Layer 3 of a small transformer language model trained on English Wikipedia (10 layers, counted from 0, width 128).
A neuron adds its activation times its output weights to the MLP's output. To switch it off is to set its activation to zero at one token and run the rest of the model.
A neuron's activation on a vector x is GELU(weights . x + bias), where the dot is the dot product.

Input weights of the MLP neurons that the questions are about. A number n stands for (n - 500) times 0.0014.
n74 (bias -0.007): 517 546 421 371 222 463 396 627 310 418 455 360 520 349 536 745 414 632 703 583 388 283 396 567 426 589 402 322 413 263 583 348 540 496 657 641 415 221 472 559 406 602 166 282 484 412 712 372 560 571 477 496 373 656 348 666 380 633 567 420 584 582 462 623 541 471 537 428 666 539 397 216 624 500 439 520 896 574 625 537 428 500 417 416 533 742 698 408 647 617 515 550 657 546 370 404 651 512 278 434 435 587 496 480 851 616 516 398 558 637 602 576 360 569 530 710 459 343 666 488 626 233 713 574 430 734 460 391
n184 (bias -0.043): 629 320 382 515 611 265 553 573 421 321 545 504 887 403 471 411 621 553 443 549 413 328 869 557 338 474 539 418 586 663 586 412 586 493 341 452 404 550 568 443 596 333 566 477 451 523 574 579 496 613 410 515 400 641 556 410 402 416 312 547 545 345 671 622 411 560 511 525 568 500 371 507 594 586 774 446 543 564 431 460 395 263 496 417 283 540 648 634 622 580 345 504 290 367 409 432 530 610 258 458 596 550 522 413 372 384 482 525 391 582 470 322 261 588 581 528 548 571 807 578 713 361 552 663 762 407 522 496
n188 (bias -0.062): 192 384 612 455 355 201 660 655 236 450 538 567 516 552 370 475 548 500 646 344 573 524 625 564 614 463 512 460 616 276 364 453 292 364 396 746 680 520 255 588 536 504 525 526 583 504 711 452 548 597 380 718 624 633 449 618 316 622 450 447 661 600 721 420 276 420 508 395 524 524 713 581 815 479 516 247 608 764 614 558 378 266 278 371 562 651 233 391 348 529 554 449 635 653 677 452 463 549 591 692 409 496 569 617 590 504 488 432 606 646 310 609 266 533 720 677 500 425 584 524 457 198 575 413 283 571 604 639
n215 (bias -0.051): 514 470 456 676 321 363 683 486 500 639 695 602 366 446 654 243 522 687 487 776 451 602 549 220 386 390 755 562 460 638 687 447 518 564 178 624 376 385 527 411 513 509 541 294 531 613 624 92 402 584 478 570 426 237 925 514 430 541 336 600 486 650 727 442 417 612 435 335 491 548 496 356 540 320 482 357 527 456 681 139 347 704 646 109 349 518 382 715 603 595 136 739 606 382 477 451 601 495 486 657 390 388 247 680 695 677 415 566 500 430 252 658 379 541 606 439 656 593 691 301 652 477 412 394 505 629 366 327
n237 (bias -0.063): 529 500 322 454 560 411 442 578 514 529 381 367 303 546 677 547 532 683 595 476 445 336 518 742 459 627 568 505 623 566 601 396 637 533 429 386 407 23 518 399 932 609 519 105 342 803 410 482 629 538 709 802 211 704 428 289 330 719 418 612 568 401 675 532 784 260 290 307 682 442 225 449 366 562 849 505 614 590 653 716 560 339 459 592 519 323 388 592 532 495 755 616 477 482 457 132 453 270 310 580 547 560 463 412 808 438 744 445 406 447 754 407 417 421 470 504 422 548 778 441 262 565 481 486 734 585 344 491
n279 (bias -0.019): 404 268 196 592 267 571 370 535 558 270 424 538 358 500 637 526 684 646 414 439 335 380 540 424 518 381 314 576 648 521 416 564 515 298 640 556 519 579 540 478 421 435 504 398 568 523 403 650 405 428 370 450 677 406 629 409 443 574 508 323 654 516 539 507 492 401 485 398 261 689 493 254 390 341 570 493 595 575 452 731 574 279 500 676 563 744 425 478 318 581 472 714 449 546 423 529 657 638 508 663 616 511 725 650 433 671 416 551 600 473 429 393 386 715 856 468 583 402 420 352 527 304 477 687 621 557 525 500
n345 (bias -0.068): 628 299 457 560 472 556 372 748 351 443 717 353 484 516 384 557 461 715 612 570 812 649 464 465 349 444 686 293 488 485 198 898 398 423 666 534 291 629 449 319 352 512 432 407 403 525 334 358 496 360 492 553 492 285 542 364 565 572 574 500 413 606 479 614 524 430 697 567 559 569 539 484 441 647 616 712 512 527 536 512 532 454 352 635 411 364 569 231 716 504 428 591 711 139 831 614 403 701 659 385 391 595 556 536 560 541 433 598 477 455 528 417 666 356 411 238 467 614 664 305 471 460 500 317 529 679 488 432
n387 (bias -0.019): 463 688 414 333 383 771 445 463 500 378 514 612 851 509 377 504 569 513 333 354 295 539 443 539 351 234 662 690 729 508 478 551 331 438 529 508 546 393 417 630 349 363 371 589 700 309 451 701 374 505 403 364 303 527 632 500 593 469 632 667 463 430 541 548 518 414 654 717 526 759 461 561 618 594 487 574 825 530 197 402 447 366 560 688 598 575 424 395 261 548 337 432 719 369 454 587 794 318 235 284 598 661 680 452 566 359 635 517 394 414 134 518 504 265 854 283 607 545 543 410 827 288 522 337 708 433 530 265
n415 (bias -0.045): 524 398 451 527 633 520 351 394 708 503 693 757 526 487 332 316 615 439 582 642 507 431 397 388 344 656 601 576 451 640 345 223 513 503 475 500 341 536 609 427 490 333 744 496 549 392 476 540 566 507 346 652 360 490 542 410 516 718 469 477 406 561 504 536 497 479 410 490 487 471 414 310 530 459 507 222 444 520 473 432 467 479 536 573 551 207 795 497 497 429 325 479 576 403 493 447 640 571 664 597 650 533 456 507 409 614 414 671 536 514 670 767 487 652 646 409 456 703 401 490 584 402 534 500 538 418 579 524
n504 (bias -0.043): 467 655 399 486 482 443 702 507 594 536 653 420 678 384 778 568 379 510 376 346 394 542 570 413 534 607 355 664 483 692 647 645 528 450 544 483 321 413 482 420 420 552 453 330 579 588 208 423 416 298 625 397 623 695 589 324 541 415 474 536 688 652 659 458 717 467 460 521 326 651 623 521 535 453 415 553 626 600 358 421 394 202 503 631 676 532 370 528 493 550 591 552 462 517 330 602 572 461 489 237 540 356 479 539 639 397 546 806 490 343 496 493 645 486 647 661 473 482 451 386 589 443 327 427 741 399 598 382

Output weights of the MLP neurons that the questions are about. A number n stands for (n - 500) times 0.00067.
n74: 353 303 496 397 728 431 519 587 739 403 389 590 519 598 378 458 363 659 458 339 611 809 516 613 551 406 725 585 620 693 312 512 668 310 546 512 573 463 431 748 833 408 643 479 639 496 451 579 706 359 471 452 541 308 468 484 458 575 368 424 287 308 641 457 314 504 456 335 253 447 572 537 625 553 430 299 465 704 658 358 378 703 484 524 464 406 321 558 362 492 544 405 267 658 589 802 566 440 639 495 597 364 645 633 359 207 492 311 493 407 433 650 493 468 504 369 580 670 270 274 636 709 555 645 519 446 467 585
n184: 460 542 601 459 422 509 776 326 388 553 420 506 506 533 506 459 594 312 305 712 452 559 513 506 400 602 478 478 268 317 479 510 588 532 579 442 436 418 607 551 486 468 730 635 524 611 379 678 413 475 509 507 681 538 627 516 619 402 406 891 428 462 357 429 494 442 393 522 566 379 619 654 481 316 542 458 529 513 503 292 566 461 516 395 562 456 412 530 425 365 644 534 582 604 398 257 554 490 693 638 590 412 457 490 428 462 594 477 491 378 599 497 484 405 459 526 272 402 600 369 594 397 348 586 380 612 623 775
n188: 422 476 539 663 574 444 604 512 161 782 556 672 463 530 426 572 558 447 457 278 413 625 534 585 485 582 485 265 710 526 496 886 316 407 649 482 647 441 485 656 241 474 551 580 295 463 450 648 416 357 507 485 433 416 330 463 662 606 385 420 364 445 316 276 408 526 585 640 472 415 467 671 522 693 403 466 696 558 294 349 602 476 647 713 485 402 442 479 729 647 387 413 394 496 559 462 469 546 543 345 519 353 681 411 381 708 536 353 391 563 530 529 318 632 599 337 519 436 461 693 668 500 283 441 348 600 685 399
n215: 347 338 712 627 739 477 662 448 427 154 276 529 467 352 488 433 424 504 496 352 539 591 275 427 516 286 408 589 663 545 308 554 655 779 632 289 480 345 593 393 702 348 325 478 482 556 457 517 821 536 569 307 409 664 732 202 434 620 545 596 570 396 563 778 520 337 601 738 417 428 563 480 472 817 724 541 468 615 470 419 312 456 339 408 583 697 496 481 286 622 651 552 544 378 347 656 554 550 380 325 455 482 710 259 396 347 557 529 438 590 533 424 375 260 557 646 508 583 758 648 553 558 642 539 242 366 582 564
n237: 392 300 453 234 612 369 549 421 402 359 453 700 273 604 523 456 646 716 464 249 579 424 446 525 471 339 488 402 445 772 496 517 600 352 415 438 508 648 564 677 587 699 465 375 464 622 254 728 473 749 616 649 321 504 667 571 509 382 628 691 546 435 628 558 636 608 594 676 256 496 275 559 408 736 578 400 557 332 353 608 658 504 496 432 534 422 253 496 542 518 657 597 374 491 631 662 803 432 444 577 529 333 638 333 289 687 362 650 664 442 382 390 413 538 522 631 424 798 530 238 682 641 554 364 508 672 553 23
n279: 619 569 485 570 463 370 514 549 747 500 456 493 439 518 480 448 762 591 521 381 315 399 604 457 553 298 699 398 899 265 657 562 384 318 263 620 278 391 725 422 515 535 351 508 577 672 392 395 400 566 410 357 606 268 433 625 554 446 461 570 352 398 327 561 397 378 585 585 466 627 465 548 621 530 699 406 532 635 504 470 570 523 648 351 558 582 549 460 450 569 561 420 329 489 616 522 681 639 463 546 663 414 514 463 466 423 377 550 443 386 529 447 329 352 458 217 610 424 641 256 564 426 550 458 667 705 591 544
n345: 474 404 459 556 742 420 443 575 352 618 480 507 507 601 490 722 278 580 469 385 515 315 471 454 856 721 427 577 299 550 492 434 444 794 528 603 627 413 422 384 571 286 321 592 577 507 545 478 711 461 497 390 511 507 319 640 585 442 389 672 543 345 276 543 592 364 448 602 266 478 379 524 587 700 415 320 613 569 556 478 486 225 406 726 486 612 451 418 666 691 731 428 406 580 518 308 386 584 511 612 614 328 381 592 306 535 354 615 483 532 634 251 411 518 458 514 350 616 519 496 593 516 537 477 507 496 659 426
n387: 379 413 428 661 629 267 485 638 363 373 489 303 274 418 558 459 520 535 275 616 630 461 438 255 561 512 714 602 393 329 516 417 370 571 312 844 584 585 564 693 386 500 464 508 628 659 552 335 579 382 439 611 439 455 548 369 496 500 419 524 629 432 512 365 309 762 628 439 265 444 537 684 377 496 680 302 557 224 572 468 670 629 399 453 352 387 504 681 516 389 485 328 700 759 519 699 424 465 617 545 768 542 511 480 602 438 645 267 500 412 246 610 603 523 590 611 425 601 488 628 681 479 536 267 470 485 720 364
n415: 500 625 574 525 420 412 588 386 562 671 500 489 571 629 532 456 432 483 425 471 470 491 454 423 494 416 550 517 538 606 500 625 575 392 494 489 517 545 609 363 473 606 432 524 488 385 479 445 445 656 399 678 509 556 694 412 485 607 651 494 425 525 600 451 607 574 450 604 586 435 414 475 649 459 409 589 387 544 355 568 400 688 396 616 584 536 575 395 560 363 489 545 333 381 365 573 455 576 488 589 531 428 497 423 621 408 583 437 470 633 860 590 413 451 424 599 378 468 388 400 418 553 425 415 472 331 217 231
n504: 804 723 488 535 583 530 797 466 370 545 523 552 568 597 428 508 372 398 644 613 483 443 540 500 488 487 492 496 717 617 453 606 479 314 172 567 464 601 492 216 454 476 688 504 582 390 533 492 681 439 694 402 546 586 252 632 561 322 313 496 545 378 409 676 377 716 550 587 633 392 438 504 326 438 193 476 658 438 608 359 750 556 476 419 565 508 391 463 504 509 299 696 359 688 508 595 721 284 630 398 254 313 359 252 479 466 466 480 722 691 400 366 465 775 598 678 218 492 525 314 444 303 549 589 286 528 352 409

Each question names a token from some text and the token that comes next. It shows the vector x that enters the MLP there. A number n stands for (n - 500) times 0.01.

Then comes g, the gradient of the next token's log-probability with respect to the MLP's output, scaled to length 1. A neuron's effect is roughly proportional to its activation times (output weights . g). A number n stands for (n - 500) times 0.00071.

"ation", then " of"
x: 596 490 617 356 445 383 717 208 341 238 742 411 480 451 337 410 546 598 565 554 566 575 555 562 542 492 569 502 383 610 742 543 481 491 593 537 478 592 412 511 572 489 478 751 562 580 507 499 516 535 486 549 785 425 431 435 436 498 550 379 653 275 10 318 506 390 294 481 510 576 365 434 498 429 559 446 472 594 529 473 574 779 599 557 620 534 509 330 614 616 482 478 562 464 486 619 411 595 477 597 407 542 559 569 579 264 418 494 486 551 786 531 463 445 579 342 403 594 561 444 613 519 282 397 395 422 413 425
g: 557 447 639 405 633 427 621 255 630 396 298 282 397 765 592 427 654 639 529 735 383 575 636 417 424 524 431 786 503 637 620 587 454 512 388 313 898 529 386 580 439 330 352 557 522 575 482 394 423 497 394 629 521 353 412 515 462 451 618 629 547 560 363 505 603 577 401 387 450 295 541 488 606 659 595 678 750 373 460 649 371 642 575 657 562 418 383 630 551 493 528 486 356 270 417 379 448 566 492 475 779 445 371 637 414 326 625 470 582 328 406 594 345 436 620 407 620 520 223 541 530 306 578 446 427 587 431 349
Switching off which neuron hurts the next token most? n345

" not", then " rel"
x: 711 509 462 440 369 341 647 262 317 239 609 258 372 687 446 370 473 472 552 395 541 699 544 639 527 407 616 521 429 559 740 435 436 519 564 428 462 643 695 580 535 536 458 617 578 463 607 407 430 689 394 685 678 523 465 288 424 652 557 482 606 207 214 481 437 283 205 383 509 593 404 503 369 404 594 525 526 485 469 558 478 556 658 493 666 675 600 319 571 631 408 593 544 379 375 605 433 494 599 576 615 473 463 686 581 389 657 536 585 534 702 593 461 531 486 529 529 577 471 443 575 499 278 421 418 472 358 365
g: 701 371 506 477 473 603 413 563 516 596 452 510 279 434 543 677 474 388 488 583 347 541 428 566 330 294 607 305 687 353 345 572 508 482 459 532 499 552 765 298 340 321 396 367 862 571 319 614 407 546 503 615 635 341 420 478 416 659 547 605 367 465 663 624 400 581 500 668 374 670 480 574 639 539 335 612 500 587 659 481 692 517 399 335 392 226 633 618 332 512 738 686 538 528 258 520 515 490 318 485 569 415 442 599 284 478 383 400 477 449 773 449 513 686 429 415 530 428 605 258 546 538 601 424 722 580 581 491
Switching off which neuron hurts the next token most? n279

" Washington", then ","
x: 544 354 559 521 428 356 557 313 464 466 755 233 535 499 603 378 449 356 667 477 510 608 593 559 629 437 442 483 473 697 665 573 473 436 531 541 315 534 537 489 592 613 465 794 639 510 506 490 463 666 491 498 758 505 415 313 481 518 467 462 540 211 238 383 570 421 395 494 483 569 328 699 518 377 502 469 506 557 580 491 441 748 524 495 561 573 668 472 522 565 516 475 482 341 432 679 322 705 319 412 542 490 544 524 743 220 437 553 555 530 732 478 348 424 685 323 359 529 538 386 560 529 240 542 439 482 401 441
g: 454 600 575 618 360 568 692 568 404 470 642 452 314 380 534 643 470 544 305 490 398 662 263 595 480 550 542 582 711 479 347 434 358 502 283 694 624 445 386 516 630 455 410 687 284 374 543 448 496 473 218 670 521 569 498 591 753 508 359 473 578 382 330 548 637 583 651 586 430 656 421 554 532 100 682 394 390 365 372 535 453 476 378 491 419 620 642 543 589 526 452 503 534 361 542 700 676 587 370 520 261 497 631 355 592 353 519 437 657 468 475 559 652 591 485 592 783 438 361 368 458 571 296 608 719 588 268 425
Which neuron, switched off, raises the next token's probability most? n184

"ro", then " Ar"
x: 549 489 551 429 437 361 621 283 277 445 627 427 401 496 434 334 454 470 553 440 557 684 534 664 659 318 537 393 508 580 712 591 433 520 481 456 491 704 506 606 688 522 476 757 510 580 631 632 559 528 284 568 670 337 507 396 388 634 571 443 604 227 220 475 530 419 395 521 632 513 380 562 594 414 445 609 271 520 464 554 553 691 555 685 624 589 642 287 500 605 442 427 528 533 335 542 262 539 455 542 478 601 561 548 625 261 587 406 510 613 718 600 302 425 625 388 296 563 502 611 516 354 308 536 315 490 356 459
g: 779 177 627 538 501 518 328 514 365 561 586 569 424 466 544 400 523 526 564 331 487 337 296 480 451 544 727 375 667 504 625 615 453 629 607 508 484 415 257 566 209 414 552 548 784 594 340 517 442 430 830 315 605 449 310 347 714 512 566 652 602 490 498 357 341 384 460 662 485 465 454 569 374 642 396 424 626 643 688 532 491 677 655 499 308 381 373 530 365 321 652 634 324 315 637 632 445 604 502 442 602 564 598 750 503 448 416 641 460 549 682 515 319 345 536 375 514 513 587 454 399 593 499 383 384 445 589 463
Switching off which neuron hurts the next token most? n188

" Art", then " Gall"
x: 577 433 530 447 479 340 718 204 410 422 796 370 491 532 547 475 489 501 487 480 572 690 559 632 659 508 563 516 561 396 700 564 534 567 517 443 334 670 545 531 559 546 480 800 467 551 488 542 384 721 390 454 730 402 433 324 478 547 469 545 658 295 187 308 554 466 343 401 475 635 371 506 518 514 325 532 457 469 444 494 451 720 535 587 533 600 559 271 612 611 621 426 478 389 542 574 453 638 370 580 505 599 427 570 578 167 449 529 515 569 764 452 397 454 603 415 335 654 637 482 516 409 272 407 375 537 399 389
g: 692 577 302 460 501 543 432 513 470 459 504 600 522 351 447 538 737 458 629 702 470 484 398 213 391 716 386 497 579 402 204 758 526 350 405 555 672 476 483 860 477 373 335 612 712 574 420 250 515 394 520 587 483 536 585 404 803 620 644 446 558 519 663 562 350 371 756 430 368 501 240 601 535 551 376 471 699 573 470 628 467 469 574 473 578 400 374 664 397 421 467 433 385 357 231 403 586 468 607 397 519 477 685 512 503 300 607 591 480 547 552 447 567 267 484 626 336 696 514 357 466 415 447 607 545 396 590 538
Which neuron, switched off, raises the next token's probability most? n345

" en", then "h"
x: 570 593 710 368 430 415 710 238 230 348 710 193 515 597 483 447 478 546 513 520 479 704 369 519 470 557 607 465 490 662 727 522 486 512 604 541 368 720 483 460 410 434 546 722 533 424 545 452 455 431 478 498 737 468 526 242 377 533 480 505 627 275 254 460 634 476 312 339 542 627 404 520 490 428 420 586 508 656 476 530 360 713 698 433 585 609 396 372 486 703 476 409 507 497 529 670 428 717 531 578 383 339 581 646 559 384 477 543 470 667 707 504 419 406 576 341 383 550 570 599 524 377 265 454 446 495 391 403
g: 765 437 415 588 438 539 542 452 299 388 451 656 473 213 327 538 755 711 497 372 480 539 367 193 546 408 509 695 644 473 557 636 468 398 656 544 590 582 414 576 504 367 442 420 553 530 582 585 527 430 610 306 440 319 414 489 357 900 684 693 496 509 481 278 524 323 637 565 348 512 645 447 514 351 524 451 647 402 383 219 294 523 573 555 395 422 582 589 523 485 545 427 350 489 767 587 698 465 418 315 461 517 716 465 586 446 656 576 372 338 522 722 348 701 536 675 466 466 543 533 453 425 382 499 560 452 449 592
Switching off which neuron hurts the next token most? n215

" Indian", then " W"
x: 449 390 498 444 465 349 713 307 374 506 778 166 523 512 520 408 478 485 518 448 483 694 587 621 537 448 522 450 565 652 708 671 596 495 589 518 353 589 529 520 540 514 404 783 621 524 443 513 436 660 532 381 726 570 408 379 418 516 491 426 580 258 241 401 515 522 472 469 485 590 397 691 553 255 439 535 596 514 531 641 497 741 588 415 598 558 623 342 549 639 440 569 389 491 413 583 330 650 282 580 556 530 474 535 656 231 386 479 470 454 782 521 336 477 621 393 428 422 609 419 507 459 281 441 379 510 509 390
g: 650 584 354 565 711 274 309 479 477 608 386 662 395 389 608 568 651 532 481 604 519 543 639 392 634 472 468 572 456 340 427 781 401 555 401 295 422 262 419 667 578 420 596 487 500 560 549 453 552 468 648 479 671 462 658 363 467 460 414 464 419 525 725 371 341 466 595 240 533 552 520 712 452 744 664 614 491 510 630 473 221 393 375 502 553 366 585 619 296 340 293 583 544 376 489 373 559 704 515 536 798 499 548 477 599 339 413 287 478 557 716 474 486 394 347 419 359 617 558 346 543 406 521 563 635 250 745 624
Switching off which neuron hurts the next token most? n184

" re", then "e"
x: 530 431 670 493 382 480 692 272 462 284 729 304 334 559 487 352 538 378 509 463 572 684 431 518 588 421 606 469 482 646 720 377 528 475 566 490 435 613 467 641 581 463 436 701 544 446 548 538 408 613 443 542 673 482 441 239 302 567 532 525 639 340 82 284 688 276 271 444 394 734 423 461 470 436 495 575 393 567 336 603 401 702 580 549 662 554 555 368 510 699 505 475 460 638 593 509 514 517 577 606 436 418 553 668 491 471 448 579 439 632 732 588 393 470 609 487 400 543 509 461 629 555 261 405 530 472 403 375
g: 582 442 314 611 405 390 415 610 400 285 299 440 718 375 451 235 602 498 732 425 709 555 528 539 489 621 652 699 375 576 647 650 680 415 566 288 400 459 650 665 610 419 351 530 362 625 803 235 329 558 287 425 412 439 558 498 539 387 447 507 386 390 577 572 496 310 714 739 374 492 651 371 538 447 377 370 476 524 543 592 587 293 586 267 597 360 595 291 474 427 605 558 613 439 508 581 572 527 557 478 434 423 660 531 750 624 495 495 527 408 569 489 431 297 463 474 479 395 619 541 492 756 612 593 488 353 667 369
Switching off which neuron hurts the next token most? n279

"le", then " Public"
x: 622 407 525 440 426 332 688 274 355 395 833 297 426 454 446 364 436 459 518 546 608 634 491 633 572 488 534 503 508 566 719 534 458 616 520 602 494 591 536 551 590 551 438 746 482 549 570 532 430 551 466 475 812 248 553 405 494 576 570 376 620 245 162 298 543 541 530 450 550 420 393 552 523 313 510 581 435 576 537 473 569 797 595 462 681 496 609 354 491 645 483 416 488 477 483 436 287 485 380 541 363 428 584 579 573 360 491 639 565 614 742 534 425 457 623 350 454 640 528 469 473 438 229 429 370 587 403 338
g: 432 652 427 297 513 680 434 489 722 462 450 313 438 611 530 441 505 457 660 414 600 457 521 351 520 331 343 528 500 614 277 592 524 583 612 464 602 283 436 227 557 762 545 348 620 589 594 632 580 236 595 436 461 270 432 496 417 389 457 350 629 565 682 511 592 475 449 563 510 628 531 511 546 568 483 789 495 437 691 492 460 183 582 573 582 527 291 546 441 353 346 659 515 473 365 508 509 489 686 382 526 824 562 487 526 289 617 528 499 674 597 426 502 493 531 538 516 361 590 278 552 382 587 136 420 504 601 781
Which neuron, switched off, raises the next token's probability most? n345

"ge", then "ant"
x: 590 347 494 362 476 456 671 286 434 238 667 336 395 460 407 371 482 508 629 564 494 686 529 534 476 528 534 511 444 586 811 577 560 468 546 453 563 704 385 569 477 556 534 748 556 482 542 428 478 620 359 625 808 437 423 395 397 420 534 416 590 233 139 320 613 428 478 643 371 440 374 454 562 280 446 678 458 658 563 540 426 766 638 404 634 529 554 340 642 723 464 518 550 434 502 554 382 444 430 499 554 575 566 567 507 347 518 521 576 537 773 399 436 436 565 515 474 559 541 591 476 451 363 429 364 394 455 389
g: 321 467 410 720 493 421 480 579 517 316 515 598 484 475 245 623 393 520 613 353 476 483 506 288 651 613 455 401 722 614 489 320 550 651 593 482 643 493 611 576 486 669 707 311 554 581 652 284 405 502 479 427 460 620 602 151 558 418 407 456 465 302 519 495 526 324 523 483 392 386 498 406 541 643 547 445 144 508 433 751 401 312 677 708 471 850 339 497 512 498 348 554 450 564 338 542 560 505 321 573 440 432 643 363 683 666 594 466 602 598 346 426 649 433 512 641 532 429 311 607 680 429 686 604 583 378 574 448
Switching off which neuron hurts the next token most? n184

"2", then "6"
x: 594 568 606 362 414 340 634 388 333 329 643 395 422 528 502 487 526 489 578 464 554 687 508 558 466 463 400 587 580 623 669 569 485 499 530 611 397 530 565 535 533 667 497 686 584 474 597 479 239 696 412 447 762 399 528 387 519 599 636 288 494 256 73 320 519 388 382 512 569 604 291 431 527 353 473 490 524 416 480 632 471 763 731 610 628 506 629 346 483 617 568 362 441 502 500 559 355 594 331 627 511 499 587 492 540 287 474 499 600 623 703 549 347 580 646 418 425 593 542 577 551 453 216 451 417 434 376 439
g: 462 553 584 556 609 489 501 682 567 483 381 425 588 546 489 467 486 468 337 345 772 708 469 411 672 177 633 390 505 355 625 300 441 439 556 661 411 401 563 492 203 524 478 537 437 452 551 673 542 225 521 480 460 809 392 624 479 602 442 305 488 526 467 630 771 590 412 662 565 520 312 263 806 354 628 384 433 451 517 473 750 421 610 449 514 720 622 583 608 417 336 475 311 436 462 625 423 439 516 490 619 542 337 431 609 390 339 658 663 539 464 477 451 538 536 359 336 626 711 464 583 392 491 436 415 438 282 677
Switching off which neuron hurts the next token most? n279

"==", then "P"
x: 533 560 513 573 439 333 667 239 305 396 699 384 543 460 421 411 551 511 661 540 422 675 570 690 476 419 513 486 496 526 671 606 644 470 550 512 412 654 559 644 349 531 421 747 685 479 516 484 367 583 475 383 531 615 362 230 412 628 558 466 547 264 184 292 540 347 259 546 356 507 346 539 408 499 468 569 510 572 500 528 509 815 703 582 560 679 556 360 449 679 480 535 546 541 422 357 411 566 484 604 441 509 473 576 573 402 641 458 589 538 775 561 451 414 572 444 277 607 565 468 568 410 346 324 508 400 496 409
g: 536 468 311 569 583 384 481 626 410 468 379 437 546 366 495 635 423 778 279 651 467 341 387 572 637 822 607 582 447 560 678 572 385 483 206 579 373 837 486 472 499 579 640 559 371 578 416 524 175 524 483 641 360 357 675 299 505 433 284 393 702 452 294 305 509 274 659 567 423 664 499 422 386 407 633 564 451 286 518 417 662 476 672 440 518 576 455 640 588 629 350 404 380 507 560 608 444 564 523 517 591 499 668 605 437 613 646 604 604 334 345 377 514 355 516 469 436 538 244 669 552 527 542 632 500 589 456 575
Switching off which neuron hurts the next token most? n387

" sub", then "ject"
x: 514 489 602 425 359 424 734 316 348 446 572 313 417 562 557 460 639 541 535 457 536 616 509 586 477 344 587 479 505 725 731 398 543 454 523 424 525 561 569 555 515 449 420 713 558 549 594 599 466 502 553 508 564 489 346 265 406 588 521 467 619 239 141 355 624 359 165 333 531 739 295 511 454 393 550 584 455 445 352 689 366 681 638 424 623 578 585 413 594 724 491 492 561 515 503 477 451 540 415 461 564 561 466 522 582 313 497 478 601 675 837 572 334 514 507 386 381 551 608 466 602 466 346 488 454 485 284 498
g: 575 468 505 541 426 450 571 393 641 430 567 127 539 430 637 582 370 465 454 554 481 266 689 324 793 540 367 458 661 455 393 531 429 380 398 503 240 702 470 381 622 498 317 509 342 716 262 593 493 513 374 717 547 503 579 607 403 574 140 560 499 467 535 296 631 476 551 544 646 651 344 510 409 658 599 684 401 655 520 547 706 545 511 353 476 289 323 406 517 655 613 479 406 583 547 640 647 504 629 412 522 623 568 571 216 689 296 516 422 552 409 528 498 455 585 420 582 378 605 404 724 400 615 520 495 548 594 345
Switching off which neuron hurts the next token most? n237

"ural", then "ists"
x: 620 495 670 272 551 441 789 278 457 418 671 229 594 466 435 478 675 525 475 527 485 606 595 656 581 405 566 497 594 615 649 566 500 504 652 487 341 605 568 531 532 544 343 745 523 621 452 519 501 513 467 502 773 492 517 450 383 430 600 375 601 264 88 344 556 470 266 393 557 541 284 433 496 366 370 555 485 522 494 500 415 728 662 514 611 515 526 321 524 625 513 629 477 485 443 531 404 449 380 590 497 543 495 560 629 168 469 459 522 606 790 516 401 448 613 344 450 558 554 421 472 504 346 413 482 468 526 454
g: 462 132 516 709 567 434 605 398 444 565 610 402 660 535 491 245 547 502 403 697 497 446 725 656 655 625 597 553 413 231 548 573 368 433 481 511 318 460 584 536 643 579 472 600 280 561 522 612 471 584 591 491 385 488 532 341 440 231 500 721 573 508 508 345 312 460 307 452 569 434 493 611 521 735 425 635 313 479 201 646 275 565 433 482 314 831 664 313 601 475 562 400 506 665 592 550 617 454 324 630 547 520 355 483 356 639 619 328 509 587 486 472 522 581 459 379 492 644 498 591 344 613 436 762 416 477 434 498
Which neuron, switched off, raises the next token's probability most? n504

" H", then "ear"
x: 497 487 480 553 426 398 675 291 355 367 679 297 465 521 515 424 546 517 585 500 511 723 471 677 641 465 400 487 519 635 751 410 530 503 417 551 461 561 457 539 561 600 421 803 619 555 638 514 329 586 487 546 686 633 375 435 363 544 591 487 631 240 95 344 589 396 448 427 416 482 481 614 609 398 463 644 461 449 364 402 396 669 439 693 689 606 617 368 578 630 454 490 466 445 485 486 341 784 394 542 578 481 452 488 596 277 464 460 513 595 744 529 416 311 509 412 352 581 474 448 645 463 306 390 477 500 370 481
g: 655 554 452 539 375 610 303 633 377 494 539 581 604 392 458 291 193 592 497 242 631 582 324 508 343 545 663 551 423 399 553 102 536 527 407 731 662 556 756 466 586 667 364 480 450 573 589 754 355 498 507 546 501 290 763 616 377 574 581 408 544 555 588 411 414 622 293 669 257 530 233 417 516 333 618 413 408 506 477 408 584 632 490 674 321 564 504 293 483 639 379 538 664 463 296 530 492 470 461 388 540 576 469 550 601 600 365 557 606 661 342 379 627 486 412 670 578 437 675 450 565 544 418 571 500 512 471 640
Which neuron, switched off, raises the next token's probability most? n504

"ar", then " sit"
x: 496 458 635 456 521 369 716 234 422 410 575 304 321 573 476 361 536 540 559 561 479 687 514 633 487 403 536 383 558 672 814 388 588 529 643 566 503 603 545 509 538 502 526 725 492 521 589 414 476 600 470 502 673 412 587 362 513 543 564 404 616 203 133 412 577 383 402 514 636 324 352 451 540 369 434 497 404 460 554 486 465 867 567 405 576 554 530 387 681 582 467 437 438 589 451 584 289 611 374 473 506 520 653 572 741 302 452 498 529 511 702 514 412 516 605 416 336 613 507 598 549 432 307 468 383 493 438 366
g: 390 697 415 549 358 641 220 447 431 570 271 360 637 563 603 648 340 386 583 613 346 334 448 563 418 704 673 479 415 565 384 610 465 572 478 409 474 586 534 564 467 574 433 590 483 390 412 523 535 538 558 751 572 397 432 572 438 567 590 277 691 795 590 585 195 459 451 597 365 423 463 326 609 514 515 515 772 569 442 443 557 512 312 774 681 716 327 521 594 467 370 646 489 486 407 454 497 203 422 587 405 535 525 529 641 346 540 553 574 281 563 327 566 171 569 392 552 653 561 334 508 440 555 537 335 502 672 650
Which neuron, switched off, raises the next token's probability most? n215

" oper", then "ation"
x: 488 555 585 541 389 391 665 220 366 295 724 294 435 544 416 328 489 386 618 450 468 655 605 524 572 532 599 515 563 557 687 448 571 523 563 581 438 639 637 602 505 493 487 764 460 468 452 433 423 576 476 530 738 547 334 287 391 553 472 363 593 232 235 367 536 321 295 429 548 644 350 621 485 347 475 500 508 514 566 619 440 740 668 630 534 749 446 291 552 645 466 581 608 526 527 546 305 661 541 556 354 501 501 590 531 273 485 583 572 571 723 480 406 508 631 432 504 470 397 595 546 600 297 371 542 480 376 345
g: 490 414 589 334 404 466 409 566 397 417 351 436 668 497 529 558 446 363 376 620 417 452 649 452 562 436 507 619 466 507 472 492 551 405 539 642 343 456 381 342 455 585 348 629 495 256 494 400 435 547 422 527 587 384 421 534 830 371 710 325 292 693 451 566 517 478 809 690 504 401 706 720 571 565 460 295 234 429 559 667 665 566 545 371 368 562 493 438 420 370 335 637 429 447 186 486 510 552 536 684 512 668 626 357 859 314 512 504 511 432 638 369 550 596 456 610 516 638 537 606 700 534 685 286 618 453 332 600
Which neuron, switched off, raises the next token's probability most? n188